Layer 3 of a small transformer language model trained on English Wikipedia (16 layers, counted from 0, width 128).
A neuron adds its activation times its output weights to the MLP's output. To switch it off is to set its activation to zero at one token and run the rest of the model.
A neuron's activation on a vector x is GELU(weights . x), where the dot is the dot product.

Input weights of the MLP neurons that the questions are about. A number n stands for n times 0.0048.
n71: 9 -8 47 0 1 22 24 -15 -15 -5 -8 57 -24 -6 2 -6 14 0 53 10 5 21 28 24 -2 -8 -40 48 -37 -18 -19 -33 3 -38 -32 6 -13 18 -31 10 28 -10 -22 5 -29 2 4 25 -1 -20 -10 -3 -26 -28 -12 -20 -2 3 -41 56 7 43 -31 -14 -16 23 -67 35 6 9 2 20 4 20 10 -2 20 -20 31 -2 38 -12 -12 -5 18 -1 23 -49 -27 7 30 11 2 -37 -9 -28 3 -11 15 -2 0 18 11 2 -24 -7 -13 48 -3 22 55 18 26 44 1 -24 -1 -5 -54 23 18 1 -42 -12 -21 15 44 -44
n152: 49 1 40 -44 8 28 7 -46 15 -7 -23 6 -11 -26 3 8 19 22 -17 -53 18 19 -6 -3 -13 8 32 -15 36 -9 43 10 -13 5 4 20 -41 -23 -51 -9 8 -16 7 -6 29 24 -28 16 20 6 8 27 43 8 -50 -27 11 -15 9 -13 -10 5 -33 22 -1 0 1 -47 9 -4 -7 6 26 19 52 30 30 -12 -3 -22 -8 14 -16 8 -19 34 20 -12 1 -27 -23 -8 -5 -26 -1 37 -26 18 -25 16 -19 19 -17 -5 20 -6 -44 2 21 -14 26 -23 3 3 -17 22 -39 16 -35 -2 3 10 45 -5 -52 24 31 10
n168: 18 -2 24 -5 3 19 20 -19 12 -23 -1 -1 10 13 -46 -2 18 11 3 -68 17 9 -9 -10 -7 -21 -2 -40 -3 -16 42 3 -11 -7 -14 20 -30 -28 29 36 9 -22 31 -5 19 -19 -34 -25 50 -3 -14 61 -47 25 -37 -5 54 -22 -41 16 8 -21 37 6 29 3 -4 -33 13 13 -26 -7 -1 25 28 -7 1 -40 -7 -4 -9 -44 -38 26 69 43 -2 25 14 -12 -9 0 -5 11 -20 -16 -21 26 -5 1 4 49 -14 -14 4 -25 -38 67 -31 2 61 -33 -44 -7 -24 -39 -12 22 -40 34 38 3 -24 41 -20 2 -55 -2
n208: -13 8 3 13 12 -27 41 17 54 -13 -5 -17 -8 -24 -24 -35 -35 40 10 24 2 -2 3 23 56 -42 32 -23 34 -31 5 4 19 54 -31 -7 66 -9 -5 -42 -46 -18 -22 24 -19 -12 6 2 -12 -17 12 -23 -50 -26 19 6 -66 -80 2 15 -2 -80 1 -4 -13 26 -52 21 -14 -7 -34 57 -14 8 8 24 -20 25 -14 8 -14 -59 15 37 31 -6 16 -22 -19 -37 -7 -17 65 16 23 -32 4 -38 -3 -7 13 8 3 -31 3 56 -16 19 -20 2 -38 14 20 8 19 45 -40 39 -16 -74 -17 69 -94 30 29 44 20 4
n266: -18 -5 3 50 -15 25 -37 33 -29 -8 16 14 -24 -17 20 7 -17 -6 -3 3 21 -1 39 1 6 15 13 12 -3 20 -8 -8 9 26 28 -1 -1 1 -2 -10 53 27 -36 36 21 0 9 -7 -23 -16 3 26 13 -16 12 10 -34 -20 22 10 41 -40 28 25 -1 14 7 -25 4 -14 -5 9 48 -5 1 30 13 7 -43 3 -3 2 16 24 -34 -6 -6 2 13 12 10 8 27 -17 -16 20 -16 -11 13 45 -23 8 -40 -42 8 -34 2 -27 18 16 -23 6 1 5 3 34 -34 17 -28 -31 -2 11 8 30 10 50 -10 -13
n317: 11 0 -19 -17 -16 14 1 -14 2 -38 -6 20 -43 -9 42 82 -54 10 -27 -1 -4 9 -79 2 13 -17 -14 35 15 30 27 -8 -29 -8 4 18 19 -4 -26 -33 21 50 -7 -8 59 17 -12 29 -9 -13 -37 -9 7 -25 -12 0 50 -11 -20 -35 -31 -22 61 23 -3 -1 8 -33 9 26 6 29 -37 26 -50 -4 -2 16 9 -3 31 21 41 -37 -11 52 12 52 2 45 -23 3 -17 -33 -10 25 27 -37 20 19 -17 -44 14 17 -19 -41 21 37 -16 12 11 -33 -13 -23 -50 32 -3 4 -12 37 13 -23 25 -3 9 16 -23 -7
n391: 4 -15 16 14 -19 13 30 24 22 -5 -5 -10 2 -21 -41 -9 79 27 -50 9 -13 15 14 -34 0 -40 -66 3 27 -12 13 19 -8 27 22 -18 19 -13 77 -9 37 -18 6 20 25 32 26 -18 -13 -28 -25 7 2 -11 4 43 -42 -30 16 56 39 51 -2 6 42 -15 33 12 -4 -25 -31 16 -8 1 -19 2 -18 -21 12 2 -26 -13 -16 35 4 16 5 -25 14 2 -29 -19 -4 2 -10 9 -14 -36 30 -7 -16 24 -11 6 -4 -58 -61 7 19 37 -8 -18 -8 -9 1 -15 -8 -20 28 -59 -7 -21 -58 43 -52 29 13 -71
n408: -6 -24 20 -33 -5 10 8 -19 -36 -1 -25 -18 21 -27 20 41 75 -3 53 -36 41 -41 -37 -2 19 -13 4 12 -1 -54 -2 -3 0 20 -33 22 1 -11 15 -21 -18 -15 -14 8 19 -28 -8 28 42 4 -25 0 24 -7 8 -16 5 1 -29 -20 -7 46 20 10 10 8 -46 9 14 -9 -6 27 3 -17 -16 -12 4 56 10 -16 45 6 -29 -22 -9 -9 1 -6 1 42 1 0 -15 -10 -31 -6 28 2 30 15 14 24 10 5 -24 5 19 22 -8 29 -38 -21 -14 4 41 -27 -54 -8 -12 -2 3 -13 -20 -1 -9 1 4 -47
n482: 1 37 -49 -1 -10 8 20 -48 0 -19 24 20 11 15 0 59 -34 22 -7 -71 26 23 -31 -38 63 -20 -31 30 -13 -3 25 -2 -12 -28 -24 -34 -22 -24 -46 -9 19 -19 60 9 38 10 29 2 -31 13 -10 -43 24 25 33 9 -69 -14 3 -21 7 -8 7 30 -20 -7 30 -8 -32 -22 -67 -52 -4 -53 10 35 -26 7 6 -25 15 -1 13 20 23 -27 0 4 -26 -18 -37 23 -14 -13 -34 11 35 32 8 13 19 26 19 24 23 27 -16 23 32 4 -33 7 13 -13 -10 42 -24 18 22 10 -28 -4 -2 1 20 10 -19 -2
n501: -2 -8 31 27 -41 -8 -1 -6 -9 11 21 7 19 -20 25 38 -42 28 29 13 -14 -11 29 -5 -17 -5 25 -2 17 6 18 -8 -5 -36 3 5 -21 -44 -11 25 -26 -3 -7 -18 -13 38 -5 5 31 -19 2 15 4 -17 7 24 -12 -27 -17 0 1 -13 -9 -38 14 -1 -37 40 -27 21 1 11 36 -16 27 -30 41 6 -20 10 11 3 -66 -4 -19 -20 -6 21 3 -50 5 15 7 -9 -6 19 -3 10 6 -11 21 1 -31 11 6 -49 -45 -1 3 -42 -4 -23 -15 5 17 14 17 1 17 7 -23 -42 -19 11 -4 -17 50 52

Output weights of the MLP neurons that the questions are about. A number n stands for n times 0.005.
n71: 21 -10 -23 4 -13 17 -3 -45 -12 3 -10 14 6 -51 -16 -11 1 -5 1 0 -17 45 -8 4 -2 1 -39 21 -4 7 27 -1 -19 3 53 8 0 3 -21 -4 30 2 -24 -23 8 -30 -5 14 12 -13 13 -56 -27 -30 -28 2 8 29 -31 38 24 0 -3 25 21 -6 7 15 53 -8 10 4 5 -8 -31 39 -16 -21 -1 51 -7 4 -17 -18 -33 -40 11 -31 28 -20 18 -8 -15 -3 -33 17 35 7 -22 -24 14 34 17 15 14 52 27 24 66 -14 18 -11 -29 12 -11 -4 -17 -30 -32 26 49 -41 -32 21 -4 20 34 -3
n152: 16 -21 0 2 -4 17 -9 -16 -11 10 -13 4 -7 21 -15 -20 9 -30 -23 -3 -8 -15 -12 6 27 23 -3 -2 34 -10 -8 -13 -16 9 -3 12 11 2 -13 -10 -6 -33 -2 0 26 11 19 9 7 -1 -8 -3 -5 -7 33 33 13 18 -20 -7 -18 6 -8 29 -40 12 0 -1 5 -25 -8 3 -4 8 8 -8 10 4 11 -12 -10 18 -1 3 4 12 12 -4 42 -20 10 5 17 15 12 -6 -25 -3 22 -13 -14 9 -27 8 -6 5 9 -11 -14 -5 3 -3 7 9 -16 16 -4 -17 -5 10 14 -11 30 -12 -10 -9 15 -19
n168: 7 31 -16 13 51 30 -17 -7 -29 13 -29 11 -39 -8 -26 -4 21 9 -18 9 38 5 27 -20 -31 56 -4 -12 -17 -8 32 -45 24 30 -18 -24 2 -19 -9 17 -55 25 50 37 -2 -27 31 -41 48 30 3 -36 -10 5 37 -14 16 -40 3 13 -3 11 -19 9 0 -14 -7 47 -4 -29 -52 -20 -34 -8 -12 31 22 -1 17 -12 -6 -3 20 -25 -19 45 -19 20 14 3 28 18 7 -56 7 -17 31 1 -4 -7 19 -4 -20 -3 4 13 18 -1 -8 18 -3 -2 5 -15 7 -32 -11 25 -16 13 17 -15 11 -2 8 -35 -21 -7
n208: 14 22 -41 26 11 -21 -9 -26 -33 -44 12 -4 -4 -7 -10 -2 -19 -4 43 10 -1 6 -32 35 21 0 6 -20 -10 19 -14 -10 8 16 -25 22 27 -18 -20 2 -12 51 29 -11 -19 -19 -30 14 -3 -22 -10 15 0 42 -34 -36 -30 -20 -43 5 16 -18 -21 -24 17 36 -37 47 0 -33 10 -14 10 1 10 -37 34 4 17 31 -22 20 31 25 -1 -1 20 -9 -13 30 -8 16 27 -38 -39 -25 -23 -13 16 31 14 23 62 -95 -23 3 -12 36 43 13 4 49 -12 -16 -24 -3 -8 19 25 9 39 28 -56 32 -30 -22 47 -31
n266: 6 0 -11 -10 0 17 -25 -2 -9 18 -20 -7 -4 19 3 3 9 16 -10 -24 24 -10 -22 -11 -3 -25 -1 18 5 -14 10 -3 28 35 -18 -3 6 8 -22 32 19 1 -23 -14 27 11 -28 13 -22 -5 -5 -11 0 12 -1 12 18 12 0 35 2 -20 -3 -14 -3 -20 3 -25 20 17 -19 20 31 -13 13 -6 -23 13 -3 35 -12 -26 20 26 -27 22 3 22 -3 -1 -16 9 32 7 -6 26 -31 27 13 -5 -7 1 11 8 -16 -1 -27 5 -21 11 9 -9 9 -1 -11 -16 -23 -9 -18 -15 -1 10 -14 8 8 -3 16 -4
n317: 23 11 -13 5 9 15 -15 9 -17 -34 13 30 -3 8 1 -35 2 6 -29 26 4 -15 -24 10 -30 14 -12 38 -4 15 1 26 -9 4 -6 -17 -46 45 -52 -23 22 19 -12 4 15 -19 -8 -8 13 13 -1 -9 -23 19 -25 -8 -3 -30 -31 15 -31 60 17 -19 13 -30 -9 -13 -7 -25 28 44 -15 39 -26 -3 56 -6 -10 25 0 -1 6 -3 -15 -6 -2 20 17 20 -11 -12 -4 30 -14 25 -1 -7 -22 -14 4 -1 -4 4 -18 17 -10 5 26 -18 20 -32 -10 17 2 35 -23 -3 5 29 -25 -10 -1 20 -2 -6 14 18
n391: 6 7 7 -35 -10 -6 -24 40 -11 31 60 11 4 -34 -48 -32 19 -15 -6 7 -43 7 -23 -4 -21 -19 -17 -24 22 -24 12 24 -6 6 -21 12 -10 36 -6 13 10 29 29 32 17 -17 46 -36 -15 -31 -16 37 30 -24 8 19 -18 20 -9 33 0 35 1 -1 -25 1 15 -11 -1 9 -19 22 30 17 -32 -34 -16 -16 44 46 -8 -28 15 -13 -14 5 -18 0 -47 -10 -13 23 20 -1 -7 68 34 -7 16 13 5 9 -17 8 -20 -17 -31 -31 19 -3 31 0 8 -38 -16 -1 -8 42 8 11 13 -32 -39 -8 -33 -8 7 -5
n408: -41 -8 -4 -9 -13 -23 -23 -21 29 6 -11 24 8 -32 5 6 25 -5 0 11 19 30 -5 -14 17 33 21 -6 4 26 19 -5 13 28 16 -8 17 2 11 -3 -19 -8 -28 8 -2 12 27 4 4 6 -2 0 4 -31 -21 19 -9 -8 -3 -4 -23 1 11 15 -9 -2 -23 6 -9 -19 -2 14 17 -24 -22 13 -4 14 -6 -2 -16 4 -31 6 -20 -27 26 25 8 -13 -30 45 -19 38 -8 -6 -2 11 -3 4 10 4 4 3 31 -2 11 -10 -12 -21 -2 7 -16 6 30 18 -7 -31 12 30 -21 -25 -14 -3 3 17 -22 -15
n482: -7 -24 -2 26 -7 -9 -24 1 -21 11 -13 14 -11 23 -1 -3 -2 27 11 -27 21 34 -38 32 -36 7 -5 21 -27 -1 22 -4 62 4 -7 52 3 25 -1 -15 -3 -21 16 3 17 -19 -16 -22 9 5 -38 -7 21 -11 21 23 4 -22 -12 7 -31 2 -27 -6 -36 -2 -5 -13 -61 -9 -5 15 18 9 -21 -10 -6 3 -8 20 0 24 -9 1 7 4 63 -18 14 -10 17 -11 -31 -14 -20 -12 10 38 5 28 45 -6 21 -7 -18 -13 -7 34 7 1 7 -38 -15 -2 13 39 1 4 -1 30 -42 -44 0 -20 18 5 21 -15
n501: 6 6 -6 -8 -7 -8 5 -11 -37 -8 -15 -9 -8 12 5 -4 22 0 12 30 2 14 -3 -4 5 -7 38 12 -30 -17 -3 -9 20 -16 14 10 -9 -1 -17 -4 12 -11 9 12 -24 4 22 -22 -11 -7 -17 -5 12 2 -5 1 21 28 41 -9 16 -15 -21 -3 5 6 1 -3 -20 16 -9 -2 -28 -6 4 13 -23 2 -53 9 -43 -1 -5 -39 -6 14 8 -17 -25 -3 31 18 10 10 12 41 9 -24 26 -5 19 29 -26 22 26 7 -26 5 30 -29 22 -20 36 -1 25 -12 3 7 -13 -21 -30 -22 11 9 -17 -8 -6 3

Each question names a token from some text and the token that comes next. It shows the vector x that enters the MLP there. A number n stands for n times 0.041.

Then comes g, the gradient of the next token's log-probability with respect to the MLP's output, scaled to length 1. A neuron's effect is roughly proportional to its activation times (output weights . g). A number n stands for n times 0.0038.

" gun", then "s"
x: -24 20 -39 24 27 33 48 19 -12 -4 6 -24 -10 22 -2 11 11 10 -2 -13 38 -55 -4 -3 -19 2 -8 -2 40 3 -30 14 17 4 16 3 -5 -20 -4 21 28 12 -5 5 -3 27 -16 18 -33 1 20 7 -19 32 14 -5 59 63 20 31 14 -36 8 -22 -39 -17 -15 -56 6 -25 -3 -18 -8 33 18 1 -24 -32 12 57 17 -1 2 -3 -54 -17 -24 -16 -37 -4 -22 33 41 -16 33 -18 40 4 -27 4 17 0 37 -36 -28 -6 -31 -32 -14 -41 24 37 8 -20 35 -36 7 -4 -13 -19 -39 0 20 -25 -20 17 -13 -8
g: 23 -14 -28 -19 40 18 3 1 58 5 22 -28 -15 19 43 -6 0 -27 -20 23 36 5 40 -32 -16 18 1 10 -14 26 -24 11 50 11 -24 4 -4 -18 -28 3 26 3 21 -16 -16 -2 -8 -34 46 -16 -11 -22 -18 -18 20 16 -13 -7 16 32 17 -28 -13 9 -26 -30 6 19 10 -28 -50 4 16 22 -52 50 10 16 3 16 -2 7 -13 -19 22 -11 6 -22 31 -1 -23 -10 -21 24 9 -19 3 -21 -27 2 -5 1 -10 -37 -32 6 -11 -54 -13 32 38 -2 26 -13 -28 -23 -36 33 24 -28 26 6 44 21 20 -4 5 -28
Which neuron, switched off, raises the next token's probability most? n168

"40", then " kn"
x: -34 25 -6 25 24 30 35 27 -14 6 4 -17 -16 31 26 21 15 -14 -6 -13 28 -44 -14 -7 7 40 -18 -18 28 -12 -21 5 8 -18 20 -7 11 -16 -3 17 30 13 1 15 -25 49 -9 30 -47 -1 3 0 -7 17 26 -3 60 35 22 20 22 -40 9 3 -17 -15 -14 -63 16 7 -6 -13 -27 49 18 2 -32 -47 -42 40 12 -1 -14 -9 -36 -8 -9 -4 -51 -4 -4 39 21 0 10 -13 44 0 -9 -15 16 -5 42 -34 -23 -17 -29 -35 -15 -39 6 27 27 7 52 -46 1 -34 -7 -11 -72 -15 13 1 -16 -11 -6 15
g: 22 -2 -13 -1 14 -12 0 -50 4 -3 -38 29 -19 -34 9 -15 35 -4 -14 -3 -26 -57 8 -32 -1 -10 -11 42 -6 -28 -11 18 10 -22 1 3 6 -28 -2 4 40 -30 -4 22 47 22 27 1 48 -1 3 -1 19 1 -30 -38 -28 60 -1 5 17 -9 -10 3 21 -11 10 -13 31 -16 -16 18 5 -32 -6 -13 -24 -32 -43 3 14 -11 1 63 -45 -16 7 24 31 18 7 25 -52 -4 15 17 5 0 -27 -5 -20 -1 11 10 22 -12 -1 33 15 -6 12 -32 -19 9 -1 -7 7 -48 6 1 1 16 52 -18 6 1 40 46
Which neuron, switched off, lowers the next token's probability most? n266

"2", then "026"
x: -42 19 2 18 18 -16 43 21 -8 15 -6 -19 -25 9 2 4 7 3 -18 -6 27 -50 -12 -16 11 39 5 -24 39 4 -11 22 27 6 20 -7 12 -9 5 15 18 17 -1 13 -33 35 5 29 -40 33 18 -1 -7 29 14 5 60 29 15 16 23 -26 17 -19 7 -24 -8 -67 22 23 -18 -5 -32 42 20 -14 -24 -37 -38 56 5 -4 -9 -5 -42 -13 -1 -36 -44 -11 -1 37 30 -12 0 -22 39 7 -25 -30 19 0 44 1 -32 11 -34 -19 -25 -41 -6 19 18 2 43 -33 -9 -21 -14 -15 -62 -22 4 -10 -8 26 -24 20
g: -25 27 -13 -4 18 -35 -2 5 -4 -6 10 0 -26 -5 -6 -1 17 -17 7 -40 15 -45 38 19 -4 -32 -11 14 -10 11 40 -14 -6 17 24 14 9 18 -20 25 2 0 2 -40 -12 29 -18 -35 9 2 56 -9 37 12 -23 -12 4 -42 -20 -42 14 15 -14 -46 42 8 -11 6 12 -9 -31 -6 -24 -7 7 8 26 -18 30 39 38 -1 -17 -4 -11 1 45 -25 23 42 6 27 24 -44 11 30 -30 -4 27 -37 41 9 -36 -21 -39 35 8 17 -17 0 24 -17 1 16 2 13 12 -13 -29 9 -27 50 -19 -28 16 -12 -6 -31
Which neuron, switched off, lowers the next token's probability most? n208

" c", then "anc"
x: -54 4 -15 25 10 11 44 14 -10 26 -32 -40 -25 18 -6 16 13 -37 -18 -20 24 -44 3 -20 -10 27 -6 -16 46 3 -18 3 10 -17 12 -17 -2 -12 26 26 36 11 -5 -9 -7 46 6 41 -44 29 12 14 6 17 19 0 70 32 25 26 4 -32 4 -10 4 -3 -29 -50 19 -19 -22 -12 -15 24 11 8 -13 -32 -18 30 13 16 -11 -21 -66 -21 -19 -25 -25 -14 -3 20 31 -10 1 -4 47 22 -26 0 19 1 48 18 -32 -10 -5 -11 -27 -37 -10 21 -10 -4 51 -14 9 -26 -13 0 -28 27 1 -17 -24 22 -21 6
g: 3 -12 33 23 13 -2 -1 10 -7 19 -26 8 8 -35 -9 -15 -11 -3 6 -23 27 45 -17 6 -25 12 15 -55 -18 -5 -20 -6 -33 -14 -34 7 11 0 -19 13 27 33 -6 9 35 17 55 -44 -50 18 0 5 -11 -6 -2 31 -24 -4 5 30 3 44 1 7 38 -23 -16 35 1 8 -19 -7 -39 12 14 1 -14 27 64 29 6 20 -6 26 -29 -59 24 -15 -2 27 -42 5 5 -7 1 18 19 -10 -21 27 0 -18 -11 -39 -30 8 -22 11 4 0 49 -12 -11 -1 -35 9 -1 24 -1 17 12 -11 -35 19 -44 -23 -25 31
Which neuron, switched off, raises the next token's probability most? n391

" comp", then "il"
x: -40 -18 -9 5 33 18 40 20 -5 15 10 -16 -17 31 39 24 -7 -30 -16 -13 12 -44 9 -15 -25 20 -7 -1 28 6 -13 10 28 18 24 -3 -14 -17 -3 20 29 3 -10 -15 -10 43 5 23 -27 3 6 -6 -4 17 24 -15 76 71 16 23 4 -16 10 -5 -15 -16 -27 -10 27 -17 -22 -13 -40 22 29 4 -5 -49 -33 39 3 9 1 -16 -56 -19 -13 -34 -19 -13 14 27 36 -17 12 -11 40 20 -22 13 28 -5 44 -17 -41 -7 -14 -50 -42 -30 9 23 -25 -21 70 -29 1 -13 -19 -26 -48 20 14 -11 -12 35 -18 -1
g: -1 -24 7 -25 -19 -13 6 -12 -17 -11 -1 -25 -21 -13 19 -5 7 51 0 -44 -14 -47 17 42 -14 12 37 -10 -45 -1 32 46 36 20 -34 13 -57 -25 -4 16 30 -25 -29 14 16 42 -9 -16 24 0 23 -26 -59 33 56 12 6 -55 28 -25 -5 -19 14 8 15 -11 0 10 -2 27 34 3 -37 -26 -20 -8 9 23 13 9 -33 -21 -16 8 -1 -15 -1 7 10 13 1 4 21 -1 1 53 -16 -6 33 -15 -10 -5 4 -6 31 -7 23 -28 11 5 -50 12 -17 11 -6 14 -9 -10 11 10 11 -2 18 -9 20 31 -35 2
Which neuron, switched off, lowers the next token's probability most? n266

" American", then " Top"
x: -40 25 -9 7 9 14 47 13 -9 13 -29 -7 8 23 20 25 11 -11 13 -13 33 -62 -5 1 -2 51 -33 16 33 4 4 9 10 -4 8 6 -16 -19 14 -24 25 13 -17 6 -7 44 2 3 -42 13 11 -5 4 9 9 2 56 49 1 25 15 -20 -6 0 -48 -16 13 -45 -1 -5 -32 -9 -19 35 25 17 -21 -31 -37 36 -4 -8 1 -3 -53 -9 7 -8 -37 -22 9 36 33 -32 9 -10 44 19 -50 -33 16 11 44 -8 -38 -14 -11 -43 -39 -35 -3 23 24 -18 43 -9 9 -33 11 -18 -57 28 4 -20 -8 27 -32 2
g: -33 -61 -1 2 -28 -10 -7 12 1 -3 21 46 -16 9 34 27 -31 33 15 -17 31 13 -27 8 18 -3 7 -12 1 -3 6 53 -6 21 -28 6 5 -17 6 32 -29 4 24 7 -17 -30 0 23 -32 1 7 13 20 -3 15 -13 -12 -2 14 33 -22 19 26 -13 3 -12 34 -43 -36 28 -10 19 -67 -16 -31 19 6 -11 12 -18 -7 5 31 42 24 4 48 -41 -10 -26 -9 -13 -50 33 21 -29 -7 -10 2 6 19 19 -27 16 -35 -27 -11 18 20 16 26 -5 11 9 -17 4 -18 3 -13 33 -45 -13 -35 -1 27 -13 -27 37
Which neuron, switched off, lowers the next token's probability most? n482

"ird", then "er"
x: -27 39 -1 11 23 5 46 20 -12 22 -11 -6 2 17 13 3 21 -12 -2 -12 27 -59 -19 -6 -6 43 -33 -5 36 7 -17 10 21 -13 13 -5 -21 -32 6 9 31 22 12 4 -12 44 15 15 -36 16 20 -6 -15 8 -4 -20 66 40 29 31 11 -23 -1 -5 2 -14 -16 -39 0 -10 -32 -8 -13 41 6 17 -23 -32 -14 37 13 -1 20 -50 -55 -23 14 -5 -45 -7 2 48 28 -14 2 -4 55 30 -43 -26 10 -9 34 -17 -31 -1 -12 -25 -22 -45 7 13 7 -16 35 -43 -6 -35 27 6 -63 14 12 -17 -17 -7 -4 -3
g: -6 1 2 -37 39 -2 -27 -10 -18 10 -7 39 -13 -1 -14 -34 39 22 0 -29 -56 17 3 8 -20 -15 0 -40 -3 -5 9 1 15 4 7 -32 -23 -36 -17 3 -20 -56 -1 -37 -15 -14 5 -7 28 0 3 -12 65 14 -21 23 13 31 31 -22 26 -66 15 -1 3 11 -43 -20 19 -13 28 18 38 -30 -27 -8 -23 -1 -13 -4 2 9 -28 -14 2 -4 18 -40 -3 -4 -1 9 27 -1 -8 40 20 15 52 8 12 35 0 20 15 34 13 -4 0 18 18 2 -26 -33 -1 -21 19 -23 8 21 32 21 31 -21 -33 31 25 16
Which neuron, switched off, raises the next token's probability most? n71

"rew", then " his"
x: -26 19 -15 16 1 17 36 10 -7 20 -1 7 7 31 -4 12 26 -17 -15 -26 36 -74 -1 13 -2 28 2 -34 38 -6 -17 29 16 -2 20 15 -21 -13 -2 -1 18 -1 2 5 -18 45 -2 26 -47 15 17 -3 -12 34 25 2 60 30 29 27 27 -21 14 1 -3 -22 -12 -24 13 -27 -16 -12 -9 36 -3 9 -59 -41 -26 29 25 11 -6 -15 -70 -14 6 -12 -38 -23 -5 35 30 -16 18 -4 45 21 -8 -19 19 -13 37 -26 -29 -14 -14 -27 -29 -47 22 27 12 -18 35 -43 -10 -24 25 -2 -54 -6 12 -18 -14 1 -21 9
g: 9 29 -12 -9 -2 11 36 -30 -19 9 6 -61 19 -6 -11 20 -17 47 10 -14 -6 -25 13 8 -5 -8 -7 -7 -7 -3 -1 -23 -43 13 -28 19 -10 9 -26 20 16 33 17 -25 55 1 7 22 2 -25 -45 5 -8 35 26 -24 21 -29 1 -32 33 17 -34 1 -30 11 15 -17 15 1 42 32 -24 30 11 -18 18 18 37 -9 5 -58 66 -2 30 10 -22 -27 -12 8 21 -9 33 43 22 22 -4 -22 19 16 26 26 -4 -2 2 -23 -22 10 9 -6 -29 -22 -8 -3 -19 19 -25 -20 -2 -8 5 -32 -7 14 -2 -46 -40 -32
Which neuron, switched off, lowers the next token's probability most? n408

"ed", then "a"
x: -38 22 -4 1 26 -3 38 16 -7 -1 -28 -4 -17 48 -7 12 22 -13 -3 -16 9 -64 10 -11 1 17 -7 -30 36 -3 -7 28 13 -22 9 19 -16 -19 1 -7 40 15 -6 8 -15 31 9 -6 -43 -3 11 13 -5 38 14 -15 84 17 23 31 18 -33 1 -10 15 -19 -26 -14 14 2 -9 -9 -21 28 17 -6 -22 -49 -29 61 -4 2 5 -47 -60 -20 16 12 -38 -20 14 45 38 0 8 2 45 2 -15 -16 17 7 45 -7 -38 0 -30 -17 -24 -36 31 8 0 -21 38 -49 10 -34 6 -8 -49 12 14 -7 -13 -15 -22 20
g: 25 31 -4 24 -26 -28 -2 15 2 7 -14 11 32 -47 3 -23 -22 -28 -39 39 -26 0 -15 -4 -13 22 5 12 -37 23 -43 -4 -13 46 10 16 2 -4 -5 23 -31 48 -18 -22 16 -32 17 10 -7 9 29 -16 35 -26 20 -27 -17 20 -55 5 26 -5 39 30 -19 -22 0 -12 -28 18 -45 26 -35 8 21 26 29 -1 14 -4 31 -17 -25 -39 -3 33 20 -4 6 -29 13 38 -6 -17 -11 -2 33 14 -2 35 -21 -10 9 32 6 -17 -12 -7 -3 19 14 -62 9 -2 -21 4 -38 -10 12 4 -25 45 32 2 -3 13 -5 -3
Which neuron, switched off, lowers the next token's probability most? n168